Layer 2 of a small transformer language model trained on English Wikipedia (11 layers, counted from 0, width 64).
In attention head 1, each number of a token's query is one row of weights dot the token's vector x. The head spreads its attention over the tokens so far by the softmax of query dot key.

Query weights of the head. A number n stands for n times 0.0087.
q0: 3 -4 -33 -7 15 20 24 -21 -43 -2 -2 7 -4 -16 -1 -23 9 30 1 -17 -15 -24 -15 28 14 -40 15 15 -4 1 34 -5 2 30 -43 -25 -46 21 -5 -11 -6 -11 -26 -9 -23 19 -35 53 -8 -18 5 22 6 -24 -3 -52 53 0 14 18 -21 -7 27 1
q1: -9 9 14 11 -7 -19 -36 59 15 -25 22 16 24 -11 20 16 14 -8 -54 24 -20 44 40 -4 -4 1 24 -25 10 0 -24 24 -39 -22 -14 -5 26 18 -14 -20 15 19 13 -19 21 -27 13 6 11 2 27 27 -28 26 6 1 2 36 27 -2 6 10 13 9
q2: 0 8 -20 10 38 -14 -21 8 10 0 -4 13 42 22 18 -15 7 13 6 -18 -16 -13 -8 10 2 -26 0 13 29 -28 -35 -13 -11 13 -23 -5 -21 -22 -7 -8 10 -13 34 -36 3 50 -4 7 -5 2 -1 10 12 33 15 -31 26 -13 -1 7 24 -8 -9 9
q3: -25 -31 16 -11 -14 12 22 -12 1 -6 33 13 -19 7 -27 54 27 37 25 9 -8 -6 -14 -10 -21 -6 -30 9 -47 30 13 -23 25 -32 -39 -1 39 -1 1 1 12 -18 -16 -21 41 4 -23 -5 -9 21 4 -26 13 6 -18 9 45 -10 26 -12 -43 1 -23 13
q4: -15 1 10 16 -10 4 -36 -3 -8 9 -22 17 5 0 -27 5 8 -10 25 3 -5 -11 -16 -10 -8 18 2 -9 -36 -19 31 12 4 -8 -10 -1 -5 4 -12 14 -24 -17 10 -35 -7 -31 4 2 21 35 6 23 -38 20 8 -2 11 -3 18 -2 8 14 -30 4
q5: 0 6 -16 11 -1 19 -9 17 35 -13 -2 -11 4 45 -21 -26 15 -18 19 1 3 -11 25 -1 13 15 14 -10 -15 3 52 -56 12 40 0 -10 1 -19 0 -10 -39 -1 -9 -9 -6 5 -11 -35 11 9 13 -11 9 26 -23 -32 25 -10 -4 0 4 5 -35 -44
q6: -26 20 -10 -2 4 39 -26 -49 -8 -3 -11 3 22 6 -31 -2 -7 -16 31 -25 -10 11 -2 32 21 -46 18 36 -14 24 1 -18 12 24 11 -27 4 6 -1 -19 23 -41 22 8 -3 51 -23 -21 -35 -35 -7 -2 14 43 -16 -14 10 -10 -27 21 10 -6 15 -21
q7: 2 -22 8 14 2 -31 -6 -32 -7 12 -17 33 21 -28 14 32 -2 8 25 36 -8 20 22 25 -29 10 49 -30 5 -30 26 2 -13 17 1 -22 1 47 -17 -13 28 -33 0 26 25 -28 10 10 -48 21 -7 43 30 -22 12 -10 -14 51 -28 38 23 4 3 21
q8: 8 -4 -24 51 10 -1 23 18 19 -3 -35 -24 -4 -30 3 3 -33 -26 6 43 3 5 21 -17 -20 4 -2 -10 -33 -18 -1 -20 7 21 18 -20 -5 -15 32 -15 16 -56 31 -11 -55 -53 23 -29 -69 11 22 0 11 30 -2 -15 15 9 -11 29 -2 -6 1 -16
q9: -8 4 9 14 15 -5 22 -12 29 -43 37 -13 -9 0 -24 -39 -19 18 -38 -21 18 -2 2 -36 40 40 -17 0 39 7 31 -28 30 46 -14 -34 -44 -14 -1 -22 -5 -13 18 60 -14 -8 14 -3 22 4 -32 -19 20 -13 13 24 21 39 -17 16 56 21 -7 -17
q10: 15 -12 25 21 1 17 55 2 -5 -10 25 22 12 -26 -28 20 15 36 -1 -1 22 -6 22 11 -5 -19 22 -20 31 -18 22 -8 -38 -8 -19 57 10 -24 -50 4 -17 -27 -49 16 -3 31 -6 12 -4 3 -19 -15 -20 -7 11 -14 -12 23 11 -15 -8 -16 -17 -30
q11: -40 -28 -2 -4 -21 89 16 -13 -8 5 -5 4 11 -20 11 -13 -72 21 -12 33 -17 -1 -20 62 -7 63 16 3 3 -29 12 1 -17 10 -25 -22 -11 -1 -29 26 13 4 -14 -13 -17 13 28 0 31 24 4 43 -52 -9 20 -8 -31 -5 8 -3 9 -15 -42 -6
q12: 49 -15 18 14 -3 4 54 -18 -15 -14 -14 -2 -37 -6 4 4 -44 -5 23 -36 8 -24 47 -18 -14 33 -3 -6 25 6 -12 -11 -30 9 1 20 2 -47 30 36 8 -9 -8 52 -45 -27 20 8 42 -19 -3 25 -40 1 -5 -18 4 -32 -1 -15 -25 -9 17 -5
q13: 8 -47 15 -7 20 -4 -7 -25 -33 8 18 -8 -21 22 24 33 20 44 -25 -8 9 -16 42 25 15 3 -3 26 -7 7 35 7 -3 7 13 -33 -17 26 -33 41 -31 -3 34 5 -2 -1 1 31 -5 16 -22 40 3 -15 38 25 7 -21 13 11 -41 -12 -3 3
q14: -33 33 18 -33 -13 -30 15 -27 19 25 36 37 40 2 12 3 14 18 10 -17 -8 2 -17 8 -20 4 -19 -11 27 -2 -23 -2 3 48 44 10 39 7 24 -5 -5 -29 -26 12 18 10 3 28 16 0 -56 -15 -3 -18 -4 17 16 -9 -18 -14 25 39 2 19
q15: -10 -6 -14 16 12 -13 4 -9 32 -15 0 25 -40 -4 17 45 12 -21 -12 -20 -2 -9 -8 -52 17 -31 5 -33 -20 -10 -7 15 -16 28 -53 6 -19 4 -28 -8 -8 35 -16 -3 56 -7 -23 -12 18 -27 -4 -7 -1 -26 22 -15 -7 16 18 -44 12 30 -15 -36
q16: 29 25 4 -18 24 -11 21 27 14 -32 -21 -38 1 4 -14 -2 -18 29 -34 24 24 20 3 16 25 23 14 -9 20 2 31 10 -1 32 22 -4 7 2 20 -24 7 9 56 -14 19 3 -4 -7 22 5 16 -20 16 -42 -34 9 28 39 1 2 -25 -10 -33 9
q17: 34 -31 -52 -21 15 -5 -14 23 -3 27 25 -24 -4 3 -11 -29 -17 -17 14 -18 -9 27 -13 0 13 -64 16 23 22 -10 -15 -21 -12 66 14 7 -37 -2 -1 37 -20 36 6 16 -6 -2 15 -23 24 4 0 2 -9 26 -21 -16 11 10 -33 10 21 -18 10 -12
q18: 11 66 0 6 -4 13 14 -11 17 -28 -15 -2 23 6 15 -18 -21 33 -5 -16 6 8 -42 -5 -6 -20 -13 -22 17 6 14 -6 -24 -18 23 27 -3 31 -19 10 2 -10 10 12 -24 8 6 -3 -17 8 -14 -12 44 -9 10 -4 55 -4 8 10 30 -28 -22 -25
q19: -1 -10 1 53 -19 22 -17 -11 -20 -25 -4 6 -14 -18 25 12 -5 15 -9 -13 -18 29 20 -11 44 7 -10 4 -22 19 -15 -8 5 2 -22 -23 1 24 12 -11 -42 -20 -13 29 -4 -15 -22 -9 -11 -22 25 -13 -5 24 51 -29 22 -35 -26 -26 -28 30 -5 19
q20: -26 37 -7 -24 -10 -8 -13 -9 19 -24 22 -4 2 10 -11 29 -2 20 22 -47 3 3 -16 18 6 -6 4 34 -2 -10 -3 1 10 14 8 8 5 -11 -9 -27 -28 -35 16 -6 -10 3 1 3 17 -36 11 -12 5 18 -6 -19 24 -34 -20 -1 11 -24 21 -14
q21: -14 36 -9 30 7 48 5 -7 -28 2 -32 -20 1 -16 -20 2 -34 9 12 4 -10 -24 -28 -10 -2 5 -12 -22 -23 -15 56 22 8 12 5 -15 54 39 0 -25 -57 -4 22 15 -39 -31 14 -4 -8 -34 16 14 1 -29 -6 4 -16 24 -13 -13 -13 -25 21 7
q22: 9 3 4 -11 -3 35 -15 -18 -20 -13 -5 0 -27 -21 -10 6 24 14 16 -28 13 27 -11 23 0 9 -56 58 -23 8 12 -31 7 -3 -33 2 -5 -5 -11 -21 -26 0 -14 0 -25 51 -46 -14 -1 -20 5 -16 7 -11 -10 -23 48 -6 11 3 19 -2 3 -1
q23: -6 13 -46 11 21 46 -23 -19 22 10 -12 -3 -26 17 8 -27 -24 5 30 49 11 23 32 22 18 27 -15 -34 -13 2 7 37 15 11 3 -36 4 69 12 19 -42 3 -17 3 -35 -13 -40 -6 -7 -11 43 25 -10 6 -4 5 -6 27 -21 -16 4 1 21 40
q24: 30 23 0 7 -8 -6 -33 1 19 -1 -24 3 -24 -10 31 11 80 -31 -37 26 -15 -12 -36 -23 20 -43 30 -3 34 38 22 -15 -22 -17 -28 18 -3 15 -12 8 21 -55 23 50 -29 -11 -17 -40 -2 19 0 -10 3 -37 -6 -34 4 48 -11 -23 8 -35 -7 1
q25: -24 5 51 27 -8 -18 -13 27 10 -37 18 20 18 31 28 -1 -48 -9 -15 -16 29 -3 -18 3 -17 9 -8 68 -6 25 -24 2 6 14 13 -25 20 7 -4 -18 37 68 -19 -34 -2 -33 21 3 -30 17 -15 25 -16 32 16 -20 7 -1 -21 4 4 28 -26 -54
q26: -39 -11 21 -14 6 -27 -21 11 -7 -11 13 -26 28 14 -6 -3 3 -29 18 7 17 13 -16 29 -34 -21 22 -2 -5 10 -18 -27 -38 6 14 -21 29 -20 6 -4 -5 -39 -2 40 31 3 -43 9 54 0 -40 -9 -28 -27 16 -24 8 -2 10 2 18 -44 -14 11
q27: 7 9 27 -20 27 -2 34 1 -32 -11 15 4 -14 8 -2 54 36 -13 -4 -7 28 -20 8 22 3 14 -19 -2 -28 -18 -10 50 -54 -13 25 -67 -18 -11 25 -4 -10 -5 39 37 -2 23 25 -27 9 15 -6 -2 13 29 -3 2 2 -59 -19 -16 30 -4 17 -12
q28: -9 -5 -29 0 -42 3 -25 -25 46 -26 -27 -25 26 -34 -7 -14 3 -20 -4 -7 -4 -11 1 -24 -1 -44 4 0 14 -13 20 -20 -40 -9 -1 -27 8 33 3 -19 -3 -21 -25 5 23 -19 15 2 -25 -2 -15 -6 -44 35 -9 5 -8 -2 -54 -11 -18 -3 39 -5
q29: -22 -3 7 46 13 -16 23 0 -27 -33 -9 18 9 -18 12 -8 10 31 -8 5 8 -7 -11 5 7 -6 61 -8 -16 -21 -28 -15 -40 15 50 -1 -23 24 -4 -1 9 28 -18 5 13 17 -7 36 33 -6 -15 -1 -11 -42 -23 -1 41 -27 13 3 -40 -40 -2 -5
q30: 12 22 6 -10 11 -89 21 -17 36 3 47 9 5 -5 -5 -31 18 -42 -5 -42 34 8 0 27 -18 -22 -30 3 25 2 -40 -1 -52 -12 -61 35 -10 -5 -10 -3 -33 2 -23 61 -15 6 21 35 24 -19 -3 -11 16 -7 -37 -18 38 -3 17 23 29 -19 26 -94
q31: 33 -24 24 -3 -23 32 6 -10 -11 23 5 20 50 4 -27 8 11 16 -7 32 47 -21 -17 13 -6 9 -12 -24 12 -1 -38 28 -21 9 -8 -14 6 -32 20 1 -5 3 -10 4 -13 21 5 -15 12 -45 56 -14 23 -17 49 31 -20 5 25 28 7 27 1 -27

Each question shows a short text with each token's key, already scaled and adjusted for position as the last token sees it. A number n stands for n times 0.024.

Then comes the last token's vector x. A number n stands for n times 0.02.

0 "RA ": -4 -8 0 5 -9 9 -10 26 6 -3 -6 4 3 -8 -33 -15 0 -9 2 5 0 3 0 19 -6 -5 -15 -2 16 11 -15 5
1 "L": 3 3 -6 0 -4 3 -2 7 -20 -3 0 -4 1 -12 -5 6 2 -2 5 2 2 11 12 -12 11 13 -1 17 -12 7 5 -1
2 "or": 1 4 -8 -10 -11 5 -24 7 -3 -6 -5 5 2 -4 -11 -1 -6 2 11 -5 -6 15 -4 -3 -12 7 3 1 7 5 13 -5
3 "is ": 7 -3 -11 12 -1 11 -30 7 21 -4 -7 13 -11 -2 -15 -6 -1 -6 7 7 -11 9 2 2 -11 -1 1 -9 13 5 -10 1
4 "Fr": -12 6 -13 -2 -11 0 2 4 -9 -12 -7 -2 8 1 14 -3 1 2 2 0 -11 12 5 -5 -5 4 -1 19 -1 -8 8 -5
5 "as": 1 -3 -11 -5 -9 -3 -28 0 -6 -5 -15 -5 -6 -1 3 5 1 2 0 -6 -3 -3 3 -13 3 20 -8 7 -4 11 11 -4
x: -4 -32 5 22 -9 66 -5 -27 21 59 -21 -20 -5 19 7 12 -46 -34 -11 54 5 -13 -23 17 12 45 -9 -31 -24 -19 13 1 2 7 10 -55 -18 51 3 17 4 8 0 -26 -24 -22 12 -1 -59 1 14 19 -43 -8 -24 -33 -2 -6 8 -35 -7 -18 33 19
To which token does the last token give the most attention? 0 "RA "

0 "|": 1 -6 -51 -27 -17 0 -25 46 8 25 -1 5 -30 -9 13 -17 -19 -7 -12 25 -29 66 44 22 7 -7 -46 -40 -44 1 -12 -12
1 "\n": 6 -8 -20 -6 -24 27 -40 52 35 -2 -3 -13 -16 13 -9 -19 -8 -4 17 24 -24 50 35 23 -16 -1 -39 -24 17 -8 -8 -23
2 "| ": 22 16 -35 -34 -31 13 -76 29 -4 -20 -18 -19 -29 23 -8 -10 24 -51 13 37 -34 42 53 8 -27 -12 23 -12 16 -11 3 4
3 "No": -29 20 -16 14 -18 -27 -34 28 -19 33 32 -23 9 -6 20 7 14 -3 3 0 -25 7 -6 -21 26 8 29 25 0 26 49 8
4 ". ": -11 2 -33 5 -12 31 -75 13 32 -10 -20 8 -20 0 -5 -31 16 -9 -1 1 -38 25 29 -5 -16 0 -33 12 25 18 -66 8
5 "| ": -26 35 -39 -42 -24 0 -92 27 -11 -15 -11 -16 -22 18 -6 -7 -22 27 -10 21 -51 45 50 7 -25 -6 18 4 18 -11 1 10
x: -2 33 17 26 20 8 17 -11 -13 4 -4 -31 -7 -17 -8 -14 -21 -5 -21 16 18 38 -4 3 -6 -6 -21 4 11 -18 0 25 11 5 -8 -2 8 -22 20 20 -36 -2 -2 16 1 1 -20 14 -42 30 5 3 -1 -33 15 -17 -10 3 -10 -10 0 -8 5 12
To which token does the last token give the most attention? 0 "|"

0 "A ": 18 -14 -3 4 -21 13 -30 59 17 0 -33 22 7 -16 -33 -34 -8 -8 -7 14 -18 4 3 22 -36 -5 -18 38 23 23 -38 38
1 "G": -1 12 -7 11 -23 21 6 18 -29 -26 -21 -18 10 -10 -4 30 -9 12 -5 -5 0 -11 3 -28 2 10 -22 4 -9 -9 20 -6
2 "ab": -12 -14 -4 -7 -15 -3 -11 33 -19 -21 -23 -12 0 -13 -6 29 -12 14 18 8 -18 17 -1 -26 -8 24 -3 19 -14 0 4 4
3 "ri": -12 -10 -34 -9 -14 2 -37 -3 -7 -6 -40 15 -11 3 2 20 7 -8 20 -2 -10 24 21 -15 -16 18 10 19 -2 -20 23 -3
4 "ell": -18 4 -29 -15 -25 9 -30 28 -1 -2 -24 10 6 1 27 2 -6 8 5 -14 -9 16 14 -21 -7 14 -13 19 -15 7 33 -18
5 "a ": -2 11 2 7 -13 8 -33 30 26 -10 -42 7 -18 -30 -41 -24 -12 -16 -7 14 -20 29 7 24 -29 0 -24 35 0 14 -41 33
x: -12 -12 -5 4 27 2 2 -4 -8 22 -12 -3 14 -44 3 -10 0 -25 -12 31 -3 43 14 7 12 23 -57 -12 -21 12 13 -34 2 -17 -1 -12 1 0 28 12 -39 -27 -19 -16 -8 -26 41 10 -5 16 -7 -12 -10 -30 29 0 16 25 5 -32 -3 2 2 5
Which two tokens does the last token look at most, in order? 5 "a ", 0 "A "

0 "ab": -3 1 11 1 -14 -3 -16 26 -11 -23 -21 -10 -6 -7 -1 23 11 27 21 9 -14 18 3 -22 -6 25 -1 11 -13 -2 -2 1
1 "amb": 10 -8 -4 -16 -27 -1 5 31 -2 -21 -15 -10 6 6 22 12 0 20 28 19 -25 14 -6 -28 -18 23 -11 8 -2 -20 13 -5
2 "a ": 0 -13 -6 11 -15 10 -26 26 22 -9 -36 6 -15 -25 -36 -22 13 -12 -4 5 -11 26 7 18 -26 0 -20 29 -2 14 -35 25
3 "| ": -10 28 -28 -27 -22 10 -60 26 -3 -14 -21 -8 -12 17 -2 -4 24 -23 1 25 -26 34 39 7 -25 -4 10 -5 6 -8 9 3
4 "South ": 2 -7 -29 1 4 5 -12 22 28 28 -7 12 17 6 -23 -7 2 -27 -2 39 -21 14 23 -5 29 5 -15 7 -12 -20 -33 5
5 "American ": -1 0 -33 4 -11 11 -26 40 9 -2 -8 25 5 -22 -41 -29 6 -15 4 19 -37 26 23 23 -14 -10 -11 24 21 4 -68 26
x: 13 -15 -24 -7 40 -11 -16 14 -15 1 -8 -12 17 -31 -19 2 -12 34 -23 15 -12 46 37 -6 -3 25 -35 9 -5 -31 7 -46 21 -27 -22 -18 10 -31 6 25 -38 -7 -18 17 13 -9 27 9 -8 8 4 1 5 -55 21 -1 2 33 -19 -32 3 -10 10 -3
To which token does the last token give the most attention? 3 "| "

0 "pro": -18 -5 1 -6 -8 -3 -9 8 -10 2 -13 13 -1 -1 -12 -4 6 10 12 -5 -3 4 9 -19 -14 4 2 2 -10 13 16 2
1 "stitu": -3 -1 0 -2 -12 -3 -12 13 0 6 -11 10 -5 -3 -6 1 -7 13 12 -5 -8 -1 6 -16 -13 7 4 -12 2 10 7 -2
2 "tion ": 2 3 -3 2 -18 7 -32 32 13 -1 -10 22 -12 2 -12 0 10 0 6 -1 -5 -3 19 15 -16 5 -23 -4 8 13 -20 14
3 "is ": 4 -3 -14 17 -1 10 -41 9 25 -4 -9 18 -17 -1 -11 -4 1 -5 7 8 -13 7 5 3 -14 0 0 -11 12 11 -11 2
4 "not ": -15 5 -16 10 -9 7 -44 17 22 -13 -19 15 -12 6 4 -3 7 -8 3 2 -22 14 13 -5 -13 7 -8 5 8 1 -16 10
5 "offic": -3 -12 -14 -5 -21 2 -32 19 -13 -17 -8 -10 4 -6 12 15 -3 -2 -2 -13 -24 6 7 -9 -10 14 -25 -2 -10 19 10 4
x: -15 -33 -7 13 -11 28 -1 17 23 23 -47 9 12 27 10 11 -63 3 39 48 7 20 5 13 -10 21 -14 -11 -11 -59 0 -1 -20 -31 25 -50 12 33 -11 23 6 12 12 -3 -32 -44 -50 10 -17 3 -18 -8 -17 -34 31 -2 -10 7 12 22 -3 52 41 -8
To which token does the last token give the most attention? 4 "not "

0 "A": 20 -4 -8 -11 -16 8 -20 14 -25 -33 -19 -14 8 -19 2 9 -25 3 12 26 -1 22 11 5 -29 30 -5 28 -4 -1 1 7
1 "L": 6 8 -11 -5 -9 9 -6 13 -44 -10 1 -9 3 -27 -15 11 2 -1 12 8 1 27 25 -22 17 24 2 33 -19 9 8 -1
2 "G ": 10 -1 -1 -7 -17 28 -35 41 20 4 -36 8 3 -3 -36 -16 6 -8 -13 2 -4 -16 6 28 -32 -7 -25 5 36 19 -29 22
3 "H": 0 -13 -11 7 -4 25 -19 5 -8 -7 3 -18 26 -16 24 36 17 12 -1 9 -19 25 18 -30 -12 13 6 24 3 -12 17 -4
4 "ill": -6 12 -25 -17 -20 16 -33 19 -5 -23 -21 14 7 9 22 3 1 5 7 -25 -13 23 7 -13 -26 0 -13 4 -16 -8 29 -17
5 "al ": -5 1 -19 6 -23 22 -46 37 15 1 -35 26 -11 -7 -29 -5 -5 -8 -3 3 -22 4 25 27 -30 2 -24 12 11 17 -32 23
x: -3 2 -2 -5 30 2 2 -5 -6 29 -18 -21 18 -38 8 11 4 -17 -21 10 -17 43 15 5 -5 21 -51 -1 -2 -26 3 -37 -7 -24 5 -16 3 -9 -1 22 -26 0 -34 0 -7 -52 11 -9 -11 -4 -3 6 -3 -34 18 -4 6 11 23 -31 5 -9 -7 7
Which token does the last token look at most, and with what share of its attention? 5 "al ", with about 60%

0 "% ": 32 0 5 12 -30 2 -64 59 21 8 0 39 11 20 -29 -6 -18 -21 13 15 -4 -4 10 -3 -30 -9 -13 24 15 9 -39 -7
1 "|": 18 -2 -42 -30 -14 -3 -26 46 8 25 -1 5 -29 -8 13 -17 -9 -10 -23 19 -31 65 43 23 7 -7 -46 -39 -44 1 -12 -12
2 "\n": 11 -5 -26 -10 -21 24 -41 50 35 -2 -3 -12 -15 14 -9 -19 0 -9 12 22 -28 51 33 23 -16 -2 -38 -22 16 -8 -8 -23
3 "|---|---|---|---": 6 13 -15 -4 -8 20 -60 23 18 2 -10 1 34 21 5 13 7 9 18 6 -42 55 19 5 -6 -3 -19 -27 24 -23 -3 -52
4 "|---|": -28 9 -4 -26 5 -22 -31 14 45 11 -27 -21 -22 4 3 -51 -6 -14 -25 -7 -52 33 6 18 22 -16 38 -42 7 -7 -10 -30
5 "\n": -9 3 -29 -24 -15 21 -40 43 38 -17 -13 -24 -13 26 -4 -27 -18 2 -6 -8 -33 46 12 26 -14 0 -15 -18 36 -14 0 -28
x: -6 4 1 9 24 20 14 19 6 -7 -30 -38 5 3 3 -31 24 -13 8 35 30 22 -5 -15 21 -7 6 40 17 -48 9 -5 -7 -20 13 -13 18 -1 21 14 -29 -8 -24 2 5 -8 9 32 -8 -9 -37 24 -10 -10 24 21 4 1 4 -16 -17 -21 13 3
Which two tokens does the last token look at most, in order? 4 "|---|", 5 "\n"

0 ": ": 6 -8 -12 -4 -5 11 -35 -11 16 -31 -22 -17 0 6 -21 -25 -3 0 6 6 -4 23 -1 13 -3 -4 18 0 25 9 4 7
1 "B": 7 9 -1 -7 -6 10 4 12 -9 -14 -13 -10 -2 6 -7 10 1 10 -4 3 6 -8 6 -14 -3 11 3 8 3 -11 2 -12
2 "RA ": 4 4 -4 1 -11 13 -11 32 8 -7 -6 5 4 -9 -48 -24 -4 -17 3 9 -3 7 -2 30 -9 -12 -17 -5 26 12 -21 6
3 "Braz": -17 -15 -12 2 -5 -1 -16 26 5 1 5 -16 -5 -33 -16 -2 1 5 4 15 -16 -7 26 -30 13 18 -13 -12 -4 0 6 6
4 "il ": -4 0 -4 3 -14 16 -20 30 22 -4 -27 21 -4 -16 -18 -7 -1 -9 4 9 -12 10 17 16 -18 -7 -20 15 5 -4 -29 14
5 "A": -14 2 -10 -14 -9 1 -14 10 -17 -20 -12 -10 5 -12 4 6 -19 1 -5 3 -6 9 5 3 -18 22 -5 23 -5 4 -1 6
x: -4 21 -24 8 -12 53 -5 -19 -8 -23 44 -29 -23 -11 -1 -14 -18 -31 28 31 -9 -24 28 15 11 36 -30 22 8 17 -14 -11 -2 -17 3 -10 30 47 14 5 7 -32 -6 -32 3 -54 34 -31 -32 16 62 21 -1 -19 12 10 -16 18 -3 -2 7 0 -13 3
To which token does the last token give the most attention? 4 "il "

0 "ent ": 13 -10 -9 22 -38 14 -45 62 22 -10 -24 24 -22 7 -26 3 -6 -4 10 -17 -15 3 13 17 -33 -12 -31 0 -1 27 -29 30
1 "Democr": 3 8 8 11 -26 5 -5 39 -37 -13 -3 31 4 -17 10 27 -9 3 20 -1 -7 28 12 -8 -22 7 -16 -8 -8 6 6 7
2 "at ": -1 -14 -33 5 -15 21 -55 49 8 4 -49 33 -4 24 8 24 32 -13 9 0 -42 14 18 6 -23 -3 -16 -14 3 -19 -29 13
3 "Z": -8 -9 -7 -1 0 -13 2 7 -31 -31 -21 -8 -1 -23 16 35 -11 5 -5 -2 5 -9 4 -28 18 29 -14 35 -23 -1 -1 22
4 "ac": -13 -20 -10 -5 -11 9 -43 5 12 -8 -29 -21 -9 -1 15 26 -2 -10 1 -6 -15 -6 -4 -38 -5 45 10 -13 16 22 18 -22
5 " ": 3 4 -22 1 -19 27 -65 23 32 -4 -52 22 -5 -2 -23 -13 -17 -5 -5 1 -20 17 26 27 -25 11 -35 19 19 12 -25 16
x: -12 1 22 -4 23 -12 6 -7 -7 14 -10 -21 15 -31 21 -12 9 -28 -20 16 -21 38 13 5 -10 36 -48 -1 -11 -22 21 -23 -8 -25 13 -8 10 -11 22 21 -28 -1 -17 4 2 -35 14 7 -10 4 5 10 15 -30 8 2 6 6 11 -24 -6 -10 19 17
Which two tokens does the last token look at most, in order? 2 "at ", 5 " "

0 "25 ": 7 6 -35 -17 -31 29 -28 40 -15 5 -42 -15 -8 -1 -36 -19 0 7 -10 1 -11 -7 -16 19 -50 -9 -36 11 -5 24 -6 21
1 "| ": 40 -13 -41 -25 -34 22 -62 50 -11 -30 -36 -16 -21 27 -2 -17 -4 -64 5 42 -35 49 39 3 -30 -16 9 -20 11 -15 5 -14
2 "100": 29 25 -15 -10 -42 39 -61 15 -23 2 -3 -13 31 16 -13 -19 28 28 13 13 -8 29 11 28 -39 -14 -27 56 19 -18 -7 14
3 "% ": -21 8 -21 9 -31 24 -81 33 29 2 -6 14 -4 17 -38 6 33 12 6 19 -19 -4 7 15 -46 -10 -3 7 32 10 -52 -1
4 "|": -20 5 1 -36 -3 -16 -34 46 10 31 1 3 -33 -7 18 -22 11 -6 -42 2 -46 62 46 30 4 -11 -35 -46 -43 1 -10 -14
5 "\n": -11 7 -26 -18 -13 18 -48 52 39 -3 -5 -14 -16 16 -9 -20 1 -6 -12 14 -38 58 29 31 -15 -3 -40 -24 17 -8 -7 -25
x: -8 8 5 15 26 3 13 22 11 -11 -10 -45 17 7 6 -28 17 1 8 40 34 33 -10 -11 22 0 -7 44 17 -51 1 -15 -6 -34 -1 -7 21 -13 25 6 -31 -13 -23 12 10 -9 1 24 -14 -1 -20 28 -9 -5 29 6 22 -6 8 -34 -13 -19 16 -2
To which token does the last token give the most attention? 1 "| "

0 "Republican ": -8 -8 -4 13 -8 8 -17 21 15 6 -16 19 -1 0 -20 -7 -1 7 8 9 -17 8 14 10 -10 -10 -6 1 18 3 -36 8
1 "Mi": 12 -3 -21 -6 -7 0 -8 6 -11 6 -1 -3 10 -1 9 1 -1 -13 -2 -2 -4 4 0 -20 17 -5 1 3 -6 13 19 -13
2 "ke ": -6 -2 -7 5 -12 6 -25 22 19 -2 -21 16 -5 6 -11 -3 10 -1 5 -4 -9 13 9 8 -4 -5 -12 12 2 -2 -12 8
3 "C": 1 7 11 0 -12 2 -26 19 -10 -23 -2 0 9 0 7 3 14 12 1 8 4 -8 10 -13 -1 14 -4 10 8 -5 -6 0
4 "u": -5 1 -18 -10 -4 5 -20 2 4 -3 -17 2 -5 -5 4 8 3 -4 0 -2 -8 9 6 -19 -7 10 10 8 12 -3 26 -2
5 "f": -7 0 -10 -7 -8 4 -18 2 2 -2 -10 -4 -1 1 -1 0 0 -6 -1 3 -5 0 8 -20 0 10 8 18 9 -2 6 -8
x: -31 4 1 10 3 57 -2 -11 -28 24 -51 -18 -6 5 22 16 -22 17 -21 16 7 5 19 -4 -14 30 -23 21 0 -32 -8 -23 -2 30 1 -7 -25 13 42 27 -11 -12 2 -48 -27 -44 50 12 -47 28 -6 42 -36 -24 -5 19 20 -9 -6 4 7 7 -14 15
Which two tokens does the last token look at most, in order? 0 "Republican ", 2 "ke "

0 "v": 2 2 2 -1 0 -2 7 16 -9 -14 -16 -2 2 4 15 21 10 5 -3 -2 4 9 0 -9 -3 13 -5 6 -19 -10 18 3
1 "ar": -1 0 -4 -12 -5 2 -36 3 0 -13 -18 2 0 -3 -7 -1 0 5 12 2 -5 3 -1 -15 -16 13 1 7 11 -2 -5 -2
2 "ies ": -2 -1 -15 5 -14 9 -35 32 11 -13 -14 17 -5 9 -6 5 14 -8 10 -4 -18 9 17 7 -17 7 -20 3 0 11 -28 17
3 "by ": -1 -11 -30 8 -7 13 -35 16 9 -7 -25 14 7 16 7 3 4 -15 6 2 -24 23 7 -1 -17 4 -13 6 2 3 -23 12
4 "coun": 10 -5 -4 -2 -18 0 -25 27 -15 1 -8 7 -1 -4 -13 10 6 -5 3 6 -10 14 8 -8 -13 10 -19 11 -3 21 -6 6
5 "try": -2 2 -14 -7 -16 -7 -51 18 14 -5 -11 -1 1 15 5 -5 0 6 1 0 -14 1 9 -3 -12 14 -29 -7 -14 3 5 0
x: 12 -43 26 27 20 57 -10 11 7 1 -23 -4 -38 13 23 -13 -50 -6 -29 15 4 -6 69 -9 -13 30 11 -12 -11 -10 16 -26 -2 -23 45 -12 13 32 18 7 -33 -3 11 16 6 -14 -22 18 -34 19 3 11 -31 9 19 -8 29 -38 3 -14 -39 -13 -28 -4
Which token does the last token look at most, and with what share of its attention? 3 "by ", with about 70%

0 "ing ": 3 -5 -1 4 -18 2 -33 15 13 8 -21 22 -11 7 -9 -2 -6 10 10 -4 -7 8 19 15 -18 1 -4 6 5 11 -12 14
1 "bro": 2 -3 -6 3 -17 7 -18 25 -13 5 6 11 0 -5 -8 10 3 10 20 4 -12 12 20 -7 -9 -3 6 12 3 14 -4 -3
2 "th": 1 6 -11 -13 -14 8 -30 14 4 -2 -5 -10 -6 4 6 0 -3 2 12 -8 -8 -3 1 -15 7 3 5 -8 4 13 10 -12
3 "els": 5 1 -9 -8 -16 5 -37 19 -7 2 -6 3 -7 1 -11 0 -7 13 7 -10 0 -12 14 -1 -3 7 -10 0 -6 17 7 5
4 ", ": -14 12 -16 7 -16 -1 -22 24 7 -2 -7 7 -10 6 -10 -16 -7 -10 -2 3 -3 11 19 11 -15 9 -28 14 -9 23 -14 4
5 "der": 6 -2 2 0 -13 1 -13 21 -1 -3 -14 -4 -4 6 7 3 8 5 -2 -7 -3 -1 -2 -14 13 22 -25 -17 -17 7 10 -11
x: -15 -18 -23 42 9 46 1 8 51 34 -30 -25 3 19 27 22 -1 9 -1 35 -5 15 36 -24 7 12 -9 -18 -11 -7 37 -3 -3 -21 52 -33 -4 25 -21 27 -19 -16 -9 -12 -30 20 14 -8 -52 -25 -7 21 -28 -8 -5 -37 11 -1 -8 -37 -12 23 -14 33
Which token does the last token look at most, and with what share of its attention? 4 ", ", with about 60%